Layer 4 of a small transformer language model trained on English Wikipedia (10 layers, counted from 0, width 96).
Take only the direct path to the model's output, skipping the later layers: a vector added to the residual stream pushes a token's score in proportion to its dot product with that token's output vector.

Output vectors of the tokens that the questions are about. A number n stands for (n - 128) times 0.0096.
"pp": 129, 119, 123, 159, 115, 117, 122, 56, 47, 127, 122, 105, 171, 189, 137, 164, 148, 116, 153, 173, 146, 75, 98, 100, 120, 139, 106, 132, 181, 170, 107, 97, 160, 93, 146, 154, 172, 127, 149, 120, 61, 119, 144, 198, 139, 162, 105, 110, 164, 117, 109, 78, 105, 58, 120, 171, 92, 109, 74, 123, 131, 134, 149, 110, 191, 132, 121, 109, 104, 89, 109, 142, 123, 124, 88, 133, 127, 86, 166, 88, 128, 181, 171, 141, 207, 116, 136, 105, 129, 112, 140, 140, 154, 203, 135, 97
"ec": 212, 109, 185, 129, 79, 101, 179, 166, 86, 129, 118, 112, 140, 143, 171, 94, 104, 174, 111, 97, 120, 83, 140, 79, 109, 164, 147, 119, 161, 121, 132, 47, 151, 130, 114, 170, 101, 181, 131, 147, 138, 82, 130, 213, 171, 131, 76, 148, 125, 93, 187, 145, 128, 107, 117, 195, 93, 81, 110, 150, 114, 110, 110, 104, 114, 107, 74, 156, 139, 109, 90, 112, 93, 175, 140, 133, 97, 107, 77, 146, 121, 92, 102, 124, 106, 143, 140, 123, 183, 128, 170, 95, 163, 180, 162, 142
"ates": 112, 130, 109, 172, 145, 103, 91, 136, 91, 116, 132, 104, 61, 145, 147, 110, 66, 87, 157, 164, 131, 77, 111, 146, 137, 196, 119, 148, 218, 154, 123, 137, 113, 180, 142, 170, 54, 140, 134, 61, 154, 98, 208, 180, 142, 142, 147, 60, 170, 162, 134, 113, 134, 176, 82, 140, 117, 123, 54, 105, 157, 209, 175, 114, 189, 83, 142, 112, 114, 165, 87, 223, 158, 66, 110, 125, 101, 100, 41, 121, 102, 73, 103, 112, 152, 157, 167, 179, 66, 151, 99, 98, 167, 147, 43, 170
"ation": 100, 90, 116, 162, 179, 98, 57, 178, 127, 151, 109, 111, 163, 195, 73, 153, 68, 101, 148, 141, 95, 150, 92, 156, 155, 156, 136, 117, 179, 114, 145, 129, 161, 194, 147, 153, 66, 94, 103, 97, 125, 45, 174, 201, 133, 126, 127, 116, 119, 151, 97, 124, 114, 107, 117, 130, 155, 144, 113, 129, 76, 157, 149, 121, 165, 128, 117, 115, 107, 113, 172, 215, 183, 67, 158, 178, 85, 147, 18, 167, 133, 132, 118, 77, 98, 145, 139, 133, 110, 112, 125, 133, 93, 155, 94, 144
"gh": 156, 109, 173, 201, 59, 151, 92, 121, 132, 109, 195, 115, 149, 88, 116, 185, 176, 90, 191, 164, 153, 29, 28, 159, 139, 112, 95, 141, 230, 144, 183, 141, 91, 67, 107, 123, 82, 152, 87, 123, 164, 105, 142, 95, 200, 88, 129, 175, 159, 110, 96, 147, 142, 93, 135, 177, 90, 131, 108, 100, 77, 88, 127, 96, 48, 149, 147, 66, 104, 123, 113, 207, 185, 134, 118, 126, 116, 58, 88, 127, 106, 155, 165, 142, 120, 118, 142, 118, 148, 192, 133, 180, 88, 150, 87, 203
" y": 168, 139, 117, 170, 107, 178, 103, 118, 167, 128, 110, 127, 133, 111, 139, 118, 159, 107, 181, 126, 136, 137, 125, 84, 114, 114, 132, 173, 91, 166, 100, 131, 104, 92, 104, 131, 159, 125, 122, 122, 114, 129, 136, 152, 121, 93, 98, 96, 131, 121, 100, 134, 92, 146, 147, 122, 101, 92, 141, 163, 76, 115, 148, 135, 113, 135, 143, 127, 89, 179, 167, 123, 148, 137, 97, 128, 115, 141, 128, 110, 124, 111, 175, 134, 164, 108, 177, 97, 97, 125, 116, 160, 89, 141, 176, 141
"ther": 228, 153, 204, 196, 146, 132, 147, 116, 7, 135, 130, 93, 159, 136, 193, 112, 123, 117, 142, 144, 186, 111, 137, 103, 153, 132, 49, 168, 196, 154, 156, 154, 105, 63, 96, 152, 157, 93, 80, 102, 164, 120, 128, 130, 138, 136, 99, 62, 179, 122, 131, 164, 104, 127, 104, 154, 119, 100, 66, 86, 128, 160, 164, 60, 182, 123, 163, 82, 92, 183, 52, 216, 90, 78, 77, 82, 136, 104, 147, 112, 67, 146, 149, 172, 156, 117, 152, 58, 117, 155, 165, 171, 150, 117, 123, 49
"irst": 101, 110, 180, 190, 141, 174, 155, 104, 113, 133, 135, 111, 166, 179, 100, 145, 134, 97, 151, 135, 106, 51, 155, 126, 131, 139, 114, 164, 159, 157, 156, 148, 127, 87, 152, 161, 164, 147, 105, 85, 143, 132, 97, 133, 150, 117, 120, 121, 157, 66, 115, 124, 90, 130, 143, 161, 91, 109, 133, 156, 115, 111, 159, 72, 104, 101, 83, 94, 100, 129, 101, 179, 127, 104, 93, 159, 156, 73, 93, 146, 116, 97, 125, 139, 116, 161, 133, 169, 98, 195, 104, 124, 116, 156, 141, 127
"ge": 135, 140, 171, 165, 153, 136, 106, 96, 47, 104, 80, 114, 147, 110, 119, 243, 141, 104, 150, 157, 152, 102, 70, 117, 114, 202, 102, 117, 185, 171, 102, 114, 128, 77, 74, 109, 111, 123, 139, 127, 91, 147, 96, 72, 175, 106, 123, 142, 154, 60, 119, 143, 193, 102, 107, 216, 110, 160, 61, 136, 107, 159, 143, 180, 145, 93, 159, 44, 97, 110, 100, 190, 196, 141, 145, 135, 106, 36, 95, 71, 56, 146, 176, 159, 125, 101, 197, 144, 139, 110, 124, 220, 138, 118, 164, 157
"ame": 165, 96, 209, 109, 102, 105, 82, 76, 43, 150, 181, 119, 89, 162, 119, 104, 131, 114, 104, 149, 154, 126, 115, 121, 197, 182, 128, 178, 227, 122, 77, 151, 169, 114, 147, 152, 222, 61, 81, 131, 74, 75, 91, 127, 218, 110, 102, 73, 122, 129, 105, 127, 72, 171, 184, 133, 117, 110, 130, 155, 149, 190, 92, 102, 134, 86, 106, 145, 171, 120, 86, 160, 156, 67, 107, 182, 53, 97, 73, 143, 106, 108, 103, 168, 155, 158, 131, 147, 97, 116, 102, 173, 131, 161, 136, 191
"id": 62, 119, 196, 164, 118, 121, 144, 125, 106, 117, 119, 124, 108, 179, 125, 160, 173, 186, 158, 130, 119, 123, 114, 68, 44, 164, 164, 126, 134, 120, 81, 163, 148, 155, 65, 216, 116, 116, 147, 150, 151, 47, 168, 194, 194, 109, 131, 106, 137, 131, 134, 96, 83, 132, 97, 189, 180, 126, 139, 125, 102, 131, 183, 125, 128, 114, 123, 153, 110, 126, 64, 114, 67, 119, 151, 141, 127, 91, 107, 118, 131, 110, 126, 144, 63, 157, 109, 159, 127, 151, 103, 106, 98, 123, 118, 129
"ly": 119, 134, 188, 162, 106, 169, 94, 117, 138, 133, 135, 123, 93, 175, 59, 90, 138, 115, 116, 89, 123, 115, 82, 101, 202, 149, 116, 162, 210, 154, 73, 90, 58, 106, 223, 106, 121, 150, 138, 141, 138, 165, 120, 116, 132, 128, 154, 87, 90, 167, 143, 109, 157, 127, 107, 127, 103, 114, 43, 161, 110, 158, 193, 81, 28, 176, 123, 126, 74, 129, 135, 179, 110, 159, 74, 117, 150, 134, 122, 130, 179, 146, 187, 119, 168, 183, 140, 52, 102, 140, 132, 233, 99, 79, 86, 133
"in": 92, 144, 108, 187, 143, 104, 167, 149, 70, 130, 78, 145, 188, 163, 94, 96, 145, 158, 127, 154, 102, 153, 153, 118, 146, 92, 136, 130, 125, 138, 98, 103, 69, 99, 108, 126, 74, 129, 139, 153, 150, 99, 92, 96, 191, 177, 131, 91, 109, 161, 134, 94, 81, 141, 165, 147, 149, 136, 149, 148, 114, 146, 173, 145, 107, 115, 136, 135, 87, 104, 145, 138, 102, 122, 151, 132, 178, 110, 133, 176, 139, 96, 107, 159, 87, 155, 112, 177, 104, 187, 94, 49, 85, 110, 145, 159
"so": 153, 126, 162, 184, 108, 125, 104, 143, 76, 149, 149, 107, 197, 185, 112, 165, 146, 116, 150, 112, 134, 172, 130, 60, 110, 125, 65, 123, 152, 122, 157, 118, 143, 98, 20, 135, 83, 172, 141, 144, 177, 124, 177, 198, 102, 123, 130, 72, 97, 161, 92, 171, 175, 73, 130, 80, 58, 162, 98, 102, 133, 100, 144, 137, 31, 105, 186, 75, 100, 120, 61, 200, 142, 47, 116, 55, 158, 106, 123, 51, 142, 167, 145, 119, 129, 142, 165, 134, 122, 173, 162, 117, 214, 157, 176, 156
"est": 95, 119, 162, 154, 81, 106, 192, 94, 125, 158, 95, 135, 153, 130, 105, 130, 71, 104, 113, 104, 143, 158, 169, 119, 140, 138, 161, 176, 180, 163, 47, 111, 129, 166, 88, 127, 115, 200, 134, 106, 112, 158, 131, 135, 184, 122, 149, 186, 173, 159, 185, 84, 177, 154, 109, 161, 104, 141, 157, 125, 44, 129, 168, 109, 182, 160, 85, 91, 69, 133, 78, 129, 104, 119, 127, 172, 130, 146, 62, 94, 130, 91, 97, 99, 97, 93, 108, 89, 125, 150, 105, 155, 108, 172, 81, 153
"ions": 145, 137, 150, 179, 69, 170, 78, 130, 116, 150, 142, 103, 84, 187, 84, 67, 54, 76, 128, 104, 134, 103, 110, 159, 122, 122, 74, 167, 229, 134, 106, 183, 150, 142, 122, 97, 64, 169, 130, 128, 206, 49, 140, 188, 104, 143, 112, 138, 159, 139, 136, 133, 76, 71, 142, 139, 191, 172, 170, 133, 162, 141, 183, 150, 94, 57, 117, 117, 95, 125, 124, 165, 149, 156, 110, 198, 130, 127, 70, 102, 105, 188, 124, 183, 85, 90, 114, 60, 90, 169, 170, 110, 123, 140, 92, 133
"C": 91, 163, 151, 137, 89, 172, 200, 95, 98, 137, 177, 133, 149, 169, 139, 127, 114, 80, 147, 150, 134, 95, 140, 163, 105, 111, 124, 123, 137, 107, 156, 84, 122, 91, 157, 146, 153, 150, 139, 158, 120, 113, 139, 114, 88, 155, 151, 118, 117, 105, 146, 174, 175, 68, 125, 125, 103, 132, 157, 156, 119, 163, 138, 131, 95, 108, 67, 84, 113, 80, 142, 121, 128, 117, 121, 124, 92, 80, 154, 146, 87, 116, 116, 102, 114, 166, 121, 106, 168, 141, 115, 141, 163, 172, 117, 127
"om": 183, 131, 159, 175, 155, 103, 106, 142, 111, 146, 144, 126, 138, 158, 126, 159, 115, 140, 103, 133, 152, 134, 124, 92, 138, 166, 182, 145, 124, 161, 142, 145, 160, 155, 120, 184, 98, 96, 161, 143, 109, 57, 126, 120, 116, 133, 54, 119, 137, 147, 113, 133, 132, 152, 188, 156, 114, 114, 93, 144, 105, 113, 89, 147, 166, 99, 77, 156, 145, 109, 132, 116, 87, 45, 96, 92, 183, 50, 126, 139, 114, 135, 94, 123, 85, 147, 148, 130, 157, 83, 100, 92, 178, 123, 129, 149
"er": 97, 63, 179, 147, 152, 99, 109, 131, 144, 127, 88, 137, 147, 100, 159, 82, 88, 106, 113, 165, 179, 157, 162, 99, 133, 120, 131, 99, 83, 130, 77, 80, 131, 142, 115, 88, 142, 130, 133, 174, 143, 166, 131, 177, 241, 135, 118, 158, 164, 124, 163, 154, 118, 129, 158, 125, 126, 127, 144, 129, 96, 113, 112, 91, 157, 138, 96, 170, 85, 83, 88, 140, 116, 92, 125, 91, 60, 173, 130, 178, 126, 99, 131, 64, 159, 89, 109, 176, 189, 148, 105, 141, 111, 103, 142, 192
"ch": 204, 59, 91, 193, 166, 119, 126, 128, 87, 122, 97, 118, 138, 152, 134, 129, 123, 165, 116, 189, 174, 100, 117, 120, 83, 92, 139, 102, 167, 137, 124, 107, 155, 79, 99, 121, 178, 155, 103, 178, 167, 134, 188, 86, 140, 102, 93, 138, 93, 86, 114, 108, 188, 103, 98, 135, 160, 131, 134, 104, 78, 132, 118, 143, 139, 97, 142, 124, 120, 105, 125, 128, 88, 158, 126, 183, 106, 66, 88, 106, 135, 182, 159, 150, 157, 84, 181, 90, 175, 178, 130, 124, 85, 146, 132, 123
"an": 98, 102, 112, 136, 137, 79, 79, 159, 129, 130, 162, 128, 155, 80, 117, 108, 147, 110, 99, 146, 148, 145, 123, 126, 181, 82, 141, 82, 136, 97, 117, 174, 99, 99, 148, 188, 68, 139, 142, 178, 139, 138, 147, 149, 165, 106, 120, 159, 111, 95, 169, 99, 84, 99, 112, 93, 143, 70, 104, 126, 135, 156, 209, 172, 159, 135, 140, 155, 133, 79, 117, 135, 108, 139, 153, 104, 141, 74, 109, 166, 135, 81, 131, 175, 86, 168, 117, 162, 147, 115, 153, 107, 102, 135, 155, 146
"oc": 89, 81, 180, 158, 151, 80, 142, 154, 96, 123, 86, 114, 153, 205, 134, 99, 131, 59, 124, 107, 200, 144, 66, 98, 144, 114, 152, 133, 207, 121, 160, 138, 158, 142, 105, 123, 88, 151, 129, 180, 132, 137, 122, 157, 117, 150, 147, 121, 145, 142, 118, 101, 138, 112, 93, 157, 124, 82, 103, 153, 92, 107, 139, 105, 107, 54, 84, 148, 100, 124, 163, 110, 106, 141, 105, 123, 121, 98, 154, 154, 107, 59, 119, 154, 122, 148, 170, 119, 140, 115, 193, 69, 128, 171, 169, 198
"F": 117, 111, 130, 127, 117, 177, 149, 67, 38, 153, 172, 129, 120, 177, 135, 131, 111, 78, 162, 137, 148, 125, 147, 174, 111, 130, 106, 117, 92, 104, 178, 118, 175, 87, 161, 131, 101, 109, 134, 117, 117, 117, 116, 107, 122, 167, 147, 117, 143, 102, 147, 161, 164, 62, 110, 138, 92, 118, 129, 143, 133, 150, 126, 125, 149, 114, 125, 125, 144, 108, 102, 157, 157, 134, 108, 184, 117, 117, 152, 132, 62, 129, 148, 108, 114, 156, 102, 150, 144, 123, 166, 144, 94, 164, 106, 95

Each question shows what one neuron of this layer's MLP adds at an activation of 1. A number n stands for (n - 128) times 0.0029.

n76: 100, 184, 125, 134, 95, 156, 112, 138, 84, 121, 143, 58, 99, 121, 140, 154, 129, 123, 116, 73, 129, 86, 145, 115, 117, 88, 128, 96, 179, 140, 96, 116, 149, 196, 121, 134, 158, 132, 119, 101, 97, 116, 129, 161, 149, 154, 122, 117, 164, 69, 150, 140, 110, 104, 130, 141, 64, 138, 113, 145, 70, 138, 123, 82, 143, 168, 122, 141, 99, 135, 158, 132, 124, 116, 123, 101, 145, 130, 82, 196, 150, 106, 118, 136, 109, 118, 140, 133, 147, 107, 151, 87, 172, 156, 146, 93
Which two tokens does it push up most, strongest first? "ec", "pp"

n94: 123, 134, 154, 121, 76, 138, 100, 111, 177, 124, 92, 149, 111, 84, 125, 165, 122, 112, 129, 171, 145, 148, 117, 137, 87, 186, 116, 141, 91, 93, 50, 127, 111, 117, 136, 145, 140, 119, 150, 153, 143, 133, 139, 123, 94, 154, 132, 153, 85, 107, 197, 198, 137, 121, 111, 167, 150, 137, 163, 134, 159, 121, 128, 155, 134, 129, 144, 147, 94, 144, 117, 95, 128, 96, 121, 115, 89, 217, 145, 95, 115, 130, 145, 125, 125, 86, 149, 94, 145, 129, 164, 101, 126, 126, 165, 142
Which of these tokens does it push up most? "er"

n247: 127, 176, 116, 133, 151, 120, 171, 131, 145, 188, 107, 99, 134, 119, 111, 132, 148, 126, 113, 107, 103, 116, 113, 142, 129, 163, 148, 152, 114, 70, 69, 158, 104, 119, 136, 111, 84, 142, 77, 141, 162, 148, 124, 151, 115, 181, 61, 119, 89, 84, 112, 181, 139, 136, 126, 105, 81, 117, 110, 127, 155, 164, 59, 128, 143, 150, 101, 181, 104, 166, 152, 136, 170, 126, 150, 98, 175, 111, 148, 56, 155, 134, 127, 160, 110, 118, 101, 94, 130, 84, 128, 119, 129, 161, 125, 144
Which of these tokens does it push up most? "om"

n214: 100, 123, 148, 98, 137, 130, 119, 140, 100, 165, 85, 189, 134, 99, 154, 84, 75, 121, 150, 134, 153, 164, 102, 119, 124, 185, 112, 147, 140, 113, 147, 112, 95, 131, 82, 128, 136, 127, 128, 92, 129, 122, 83, 112, 89, 146, 139, 110, 155, 117, 120, 130, 170, 120, 137, 120, 107, 172, 58, 97, 140, 142, 89, 151, 122, 158, 140, 146, 163, 153, 118, 88, 138, 131, 136, 118, 132, 136, 144, 148, 83, 176, 135, 148, 133, 194, 158, 148, 142, 114, 94, 65, 149, 159, 172, 78
Pushed down most: "gh"

n172: 152, 104, 123, 151, 115, 120, 131, 126, 102, 93, 87, 127, 195, 99, 158, 131, 81, 107, 121, 129, 127, 127, 174, 159, 164, 127, 150, 138, 102, 116, 152, 153, 142, 183, 128, 109, 113, 164, 145, 104, 159, 122, 63, 66, 144, 110, 121, 113, 155, 124, 128, 117, 126, 153, 155, 103, 128, 161, 124, 87, 111, 183, 61, 79, 141, 169, 110, 116, 173, 114, 92, 141, 97, 165, 101, 142, 170, 151, 115, 160, 175, 162, 106, 83, 131, 120, 155, 64, 108, 126, 93, 94, 136, 131, 144, 101
Which of these tokens does it push up most? "est"

n72: 129, 110, 130, 110, 113, 131, 145, 128, 169, 128, 201, 58, 116, 162, 108, 134, 174, 131, 151, 150, 158, 176, 99, 139, 88, 186, 120, 91, 103, 170, 100, 112, 115, 107, 209, 156, 119, 137, 145, 139, 121, 120, 117, 176, 93, 98, 143, 92, 136, 69, 144, 133, 78, 127, 126, 144, 151, 136, 168, 156, 115, 100, 127, 113, 140, 104, 124, 136, 162, 129, 120, 160, 153, 153, 68, 158, 87, 146, 53, 125, 155, 154, 106, 84, 88, 153, 158, 99, 112, 120, 114, 141, 103, 136, 100, 142
Which of these tokens does it push up most? "ation"

n20: 52, 121, 131, 137, 131, 119, 154, 135, 84, 135, 145, 131, 137, 113, 178, 81, 146, 54, 147, 137, 87, 92, 133, 123, 135, 137, 153, 132, 148, 124, 159, 163, 201, 158, 161, 134, 122, 118, 137, 115, 114, 104, 165, 106, 122, 158, 134, 136, 101, 121, 147, 118, 125, 109, 136, 85, 130, 193, 118, 183, 103, 136, 132, 148, 88, 128, 147, 147, 133, 140, 164, 119, 103, 136, 125, 133, 131, 168, 145, 150, 94, 101, 113, 103, 76, 111, 148, 98, 155, 122, 110, 134, 149, 157, 141, 116
Which of these tokens does it push up most? "C"

n158: 130, 154, 177, 180, 146, 153, 156, 157, 153, 158, 123, 85, 92, 182, 122, 99, 142, 145, 108, 57, 185, 138, 76, 132, 137, 104, 163, 115, 169, 136, 99, 127, 133, 118, 115, 118, 123, 105, 163, 106, 119, 161, 136, 96, 148, 109, 151, 77, 90, 163, 128, 149, 104, 117, 115, 129, 131, 106, 123, 115, 109, 108, 105, 129, 140, 132, 133, 148, 141, 127, 172, 102, 132, 137, 98, 106, 75, 116, 113, 116, 98, 119, 125, 129, 105, 143, 121, 152, 114, 154, 188, 93, 75, 152, 119, 163
Which of these tokens does it push up most? "oc"

n8: 175, 156, 177, 150, 128, 147, 154, 123, 135, 134, 149, 110, 86, 125, 91, 124, 135, 113, 122, 134, 144, 146, 129, 156, 117, 84, 90, 88, 122, 127, 174, 106, 128, 94, 113, 132, 147, 92, 149, 162, 103, 140, 119, 130, 170, 102, 107, 119, 149, 171, 94, 112, 165, 122, 168, 111, 102, 170, 164, 94, 141, 63, 145, 154, 113, 108, 129, 135, 118, 108, 135, 178, 112, 111, 90, 111, 145, 107, 73, 134, 156, 88, 146, 137, 171, 117, 108, 123, 125, 146, 145, 172, 178, 128, 119, 123
Which three tokens does it push up most, strongest first? "so", "gh", "ther"

n239: 110, 103, 94, 139, 180, 125, 143, 131, 131, 129, 139, 131, 178, 165, 125, 156, 119, 145, 181, 154, 150, 146, 87, 152, 76, 201, 112, 90, 100, 126, 172, 127, 104, 145, 123, 99, 151, 82, 163, 119, 121, 121, 127, 134, 131, 138, 90, 108, 120, 184, 145, 106, 143, 132, 147, 72, 96, 101, 106, 191, 103, 126, 116, 116, 91, 139, 115, 125, 126, 87, 126, 174, 157, 176, 100, 144, 111, 114, 163, 101, 98, 73, 130, 113, 101, 106, 167, 110, 142, 112, 147, 138, 147, 144, 126, 132
Pushed down most: "ions"

n139: 181, 111, 110, 113, 108, 132, 151, 110, 109, 39, 136, 138, 110, 124, 139, 142, 107, 109, 137, 89, 178, 157, 132, 116, 167, 105, 67, 137, 87, 128, 135, 188, 106, 145, 172, 145, 120, 112, 133, 143, 97, 148, 145, 174, 120, 177, 146, 136, 126, 113, 177, 105, 102, 129, 88, 145, 100, 74, 165, 139, 138, 148, 132, 146, 140, 79, 148, 126, 111, 104, 145, 111, 110, 135, 152, 114, 143, 103, 132, 89, 103, 148, 167, 173, 141, 151, 142, 114, 100, 137, 152, 122, 121, 97, 146, 109
Pushed down most: "ation"

n35: 151, 126, 147, 104, 140, 117, 101, 136, 131, 121, 148, 86, 97, 111, 168, 124, 96, 123, 133, 113, 143, 117, 96, 124, 127, 134, 102, 112, 112, 151, 145, 160, 179, 162, 115, 134, 152, 129, 134, 147, 179, 99, 103, 158, 102, 119, 164, 145, 135, 93, 133, 109, 115, 131, 155, 120, 125, 120, 170, 140, 173, 110, 104, 109, 138, 125, 152, 90, 112, 127, 140, 122, 89, 130, 139, 52, 193, 104, 117, 99, 136, 111, 106, 190, 155, 83, 88, 121, 127, 91, 118, 184, 113, 107, 168, 154
Pushed down most: "in"

n210: 128, 153, 172, 134, 103, 129, 162, 185, 102, 124, 151, 118, 105, 118, 183, 103, 88, 100, 127, 119, 171, 117, 78, 146, 182, 140, 153, 158, 124, 170, 135, 129, 111, 181, 84, 119, 113, 90, 139, 184, 128, 180, 131, 139, 108, 141, 110, 120, 144, 128, 122, 165, 124, 79, 112, 147, 111, 145, 110, 98, 137, 129, 160, 109, 176, 148, 142, 131, 165, 173, 127, 186, 111, 127, 98, 124, 116, 139, 120, 129, 83, 68, 109, 122, 198, 115, 116, 124, 107, 104, 178, 117, 120, 90, 66, 96
Which three tokens does it push up most, strongest first? "ther", "ates", "oc"

n143: 72, 128, 130, 105, 146, 156, 137, 109, 148, 145, 122, 114, 158, 102, 98, 157, 143, 133, 119, 99, 119, 162, 186, 148, 128, 83, 99, 115, 144, 193, 108, 82, 94, 113, 92, 106, 167, 115, 172, 174, 136, 134, 91, 117, 135, 134, 147, 98, 143, 134, 104, 77, 78, 91, 137, 166, 110, 135, 129, 99, 158, 207, 140, 101, 130, 139, 170, 103, 107, 197, 122, 109, 192, 93, 117, 83, 134, 132, 94, 142, 150, 81, 141, 127, 145, 118, 132, 163, 143, 123, 122, 132, 85, 80, 149, 114
Which of these tokens does it push up most? "in"

n21: 130, 148, 118, 180, 158, 129, 91, 157, 160, 117, 91, 162, 82, 100, 79, 124, 142, 132, 66, 131, 174, 154, 128, 63, 168, 148, 97, 121, 99, 117, 127, 151, 75, 75, 91, 127, 127, 124, 130, 147, 112, 124, 160, 129, 151, 169, 150, 131, 112, 138, 109, 90, 135, 90, 144, 139, 133, 71, 112, 114, 92, 128, 113, 129, 166, 187, 86, 154, 86, 134, 102, 126, 135, 111, 144, 102, 105, 149, 119, 136, 161, 150, 96, 95, 177, 125, 133, 168, 124, 119, 117, 176, 160, 100, 152, 120
Which of these tokens does it push up most? "er"

n30: 119, 132, 29, 134, 84, 122, 118, 106, 151, 156, 103, 129, 119, 113, 132, 113, 126, 136, 134, 77, 147, 141, 121, 91, 140, 170, 130, 138, 190, 135, 168, 106, 101, 91, 112, 136, 122, 125, 102, 125, 159, 80, 130, 112, 141, 100, 94, 117, 62, 114, 133, 158, 140, 159, 159, 112, 118, 112, 123, 120, 117, 138, 143, 132, 152, 127, 134, 199, 147, 173, 69, 165, 122, 144, 125, 130, 112, 79, 99, 132, 107, 160, 190, 128, 124, 134, 147, 150, 132, 112, 131, 111, 85, 146, 183, 159
Pushed down most: "C"

n136: 149, 118, 83, 141, 175, 143, 93, 108, 173, 112, 142, 175, 133, 147, 142, 122, 105, 141, 112, 113, 182, 115, 86, 140, 119, 145, 170, 161, 134, 76, 161, 125, 132, 134, 87, 100, 164, 107, 120, 96, 159, 161, 119, 80, 76, 108, 206, 131, 120, 148, 140, 139, 82, 91, 123, 139, 119, 111, 98, 125, 118, 170, 103, 100, 77, 137, 109, 146, 164, 127, 136, 121, 144, 146, 100, 112, 121, 144, 120, 97, 133, 173, 114, 172, 126, 155, 80, 151, 131, 95, 127, 106, 160, 152, 196, 145
Which of these tokens does it push up most? "oc"

n23: 114, 167, 159, 129, 93, 131, 149, 140, 138, 129, 161, 163, 98, 123, 150, 152, 156, 123, 137, 179, 86, 148, 108, 118, 94, 136, 148, 111, 119, 121, 87, 149, 92, 111, 122, 119, 156, 153, 133, 145, 124, 177, 59, 96, 101, 102, 75, 166, 90, 133, 214, 159, 113, 102, 115, 130, 121, 155, 158, 100, 129, 118, 126, 147, 98, 111, 149, 110, 172, 81, 135, 160, 120, 135, 123, 101, 133, 128, 106, 114, 94, 134, 105, 139, 117, 112, 170, 160, 95, 123, 154, 166, 92, 153, 149, 124
Which of these tokens does it push up most? "ge"

n195: 144, 88, 116, 145, 122, 125, 104, 133, 131, 137, 102, 145, 147, 129, 103, 142, 105, 143, 151, 126, 130, 109, 106, 155, 143, 122, 158, 107, 119, 163, 85, 94, 95, 127, 135, 89, 115, 137, 144, 147, 164, 151, 123, 127, 161, 110, 149, 100, 164, 145, 117, 101, 166, 119, 140, 149, 117, 176, 116, 128, 133, 147, 76, 131, 125, 168, 159, 133, 129, 130, 105, 113, 100, 142, 151, 143, 103, 116, 169, 108, 86, 103, 207, 129, 48, 166, 106, 173, 164, 131, 196, 151, 125, 119, 130, 101
Which of these tokens does it push up most? "ge"

n120: 127, 127, 173, 128, 167, 126, 60, 168, 139, 178, 64, 94, 168, 129, 131, 132, 122, 86, 114, 106, 134, 144, 79, 110, 157, 181, 175, 145, 132, 58, 60, 139, 123, 120, 86, 155, 116, 104, 142, 137, 85, 107, 142, 122, 115, 152, 164, 134, 140, 128, 132, 120, 89, 115, 115, 132, 79, 181, 157, 135, 111, 172, 120, 162, 161, 143, 134, 161, 163, 165, 111, 172, 131, 132, 100, 128, 87, 141, 157, 132, 115, 155, 152, 121, 120, 89, 114, 105, 163, 89, 143, 79, 177, 120, 113, 152
Pushed down most: "irst"

n134: 125, 135, 143, 112, 151, 138, 112, 127, 84, 193, 147, 130, 142, 137, 126, 169, 181, 96, 80, 94, 167, 97, 108, 59, 129, 60, 148, 116, 111, 93, 110, 131, 150, 176, 162, 146, 120, 170, 113, 187, 78, 180, 107, 133, 90, 139, 110, 115, 101, 132, 145, 111, 116, 111, 157, 128, 96, 137, 133, 101, 118, 183, 140, 174, 168, 172, 146, 173, 144, 126, 164, 123, 83, 145, 82, 95, 75, 150, 114, 104, 113, 135, 108, 155, 128, 111, 134, 112, 100, 118, 164, 154, 104, 140, 140, 126
Which of these tokens does it push up most? "an"

n218: 101, 119, 78, 97, 80, 113, 84, 138, 149, 132, 153, 125, 180, 117, 119, 111, 138, 110, 120, 75, 145, 123, 63, 159, 165, 77, 108, 95, 110, 120, 160, 143, 110, 143, 177, 113, 42, 130, 131, 76, 128, 139, 124, 162, 103, 176, 146, 145, 157, 123, 182, 115, 163, 86, 153, 101, 112, 142, 144, 101, 144, 146, 118, 99, 136, 117, 135, 151, 148, 141, 151, 154, 78, 127, 101, 114, 114, 131, 122, 147, 150, 118, 97, 129, 162, 121, 112, 109, 111, 91, 104, 171, 135, 162, 165, 160
Which of these tokens does it push up most? "an"

n87: 122, 115, 122, 130, 74, 108, 164, 91, 120, 76, 141, 121, 178, 154, 169, 118, 101, 75, 168, 161, 96, 145, 103, 121, 175, 124, 119, 128, 163, 155, 167, 136, 130, 159, 131, 117, 99, 139, 137, 110, 96, 116, 163, 95, 124, 136, 102, 154, 104, 133, 156, 60, 123, 129, 129, 154, 75, 124, 128, 117, 115, 123, 146, 115, 85, 128, 138, 157, 149, 95, 102, 144, 131, 178, 139, 131, 175, 137, 126, 151, 139, 100, 95, 200, 112, 98, 137, 115, 95, 111, 136, 113, 150, 139, 144, 107
Which of these tokens does it push up most? "oc"

n248: 86, 156, 163, 128, 126, 122, 131, 161, 134, 110, 128, 120, 212, 159, 190, 114, 174, 124, 51, 96, 152, 162, 115, 97, 116, 120, 140, 107, 168, 104, 171, 98, 131, 123, 83, 190, 169, 104, 113, 63, 155, 170, 149, 122, 94, 122, 165, 108, 152, 105, 124, 112, 123, 98, 144, 150, 189, 111, 151, 142, 119, 113, 135, 100, 93, 145, 157, 166, 81, 89, 127, 114, 87, 98, 123, 138, 103, 100, 126, 140, 133, 144, 135, 171, 99, 92, 107, 161, 121, 108, 111, 154, 105, 150, 97, 105
Which of these tokens does it push up most? "id"

n19: 95, 112, 116, 93, 102, 150, 122, 175, 109, 102, 141, 118, 87, 105, 107, 122, 171, 124, 123, 128, 163, 167, 144, 134, 115, 98, 109, 138, 174, 134, 148, 133, 117, 147, 179, 68, 148, 135, 121, 141, 191, 148, 127, 125, 132, 79, 102, 143, 146, 151, 166, 104, 89, 120, 102, 160, 118, 172, 99, 125, 126, 108, 113, 159, 146, 173, 105, 95, 176, 129, 138, 137, 103, 139, 100, 161, 122, 144, 132, 143, 147, 104, 135, 139, 78, 72, 176, 127, 143, 162, 168, 125, 176, 148, 96, 157
Which two tokens does it push up most, strongest first? "ions", "gh"

n183: 113, 90, 109, 112, 140, 106, 138, 86, 133, 103, 142, 126, 125, 114, 143, 188, 93, 189, 121, 145, 126, 152, 115, 130, 89, 124, 159, 136, 112, 137, 141, 94, 101, 162, 67, 90, 171, 103, 124, 129, 151, 158, 99, 137, 184, 145, 136, 171, 108, 167, 148, 117, 71, 111, 83, 137, 114, 143, 110, 156, 174, 133, 110, 127, 146, 94, 116, 86, 130, 119, 163, 128, 136, 112, 122, 94, 130, 149, 123, 143, 178, 162, 79, 141, 141, 157, 122, 106, 132, 104, 56, 97, 112, 165, 134, 161
Which two tokens does it push up most, strongest first? "er", "in"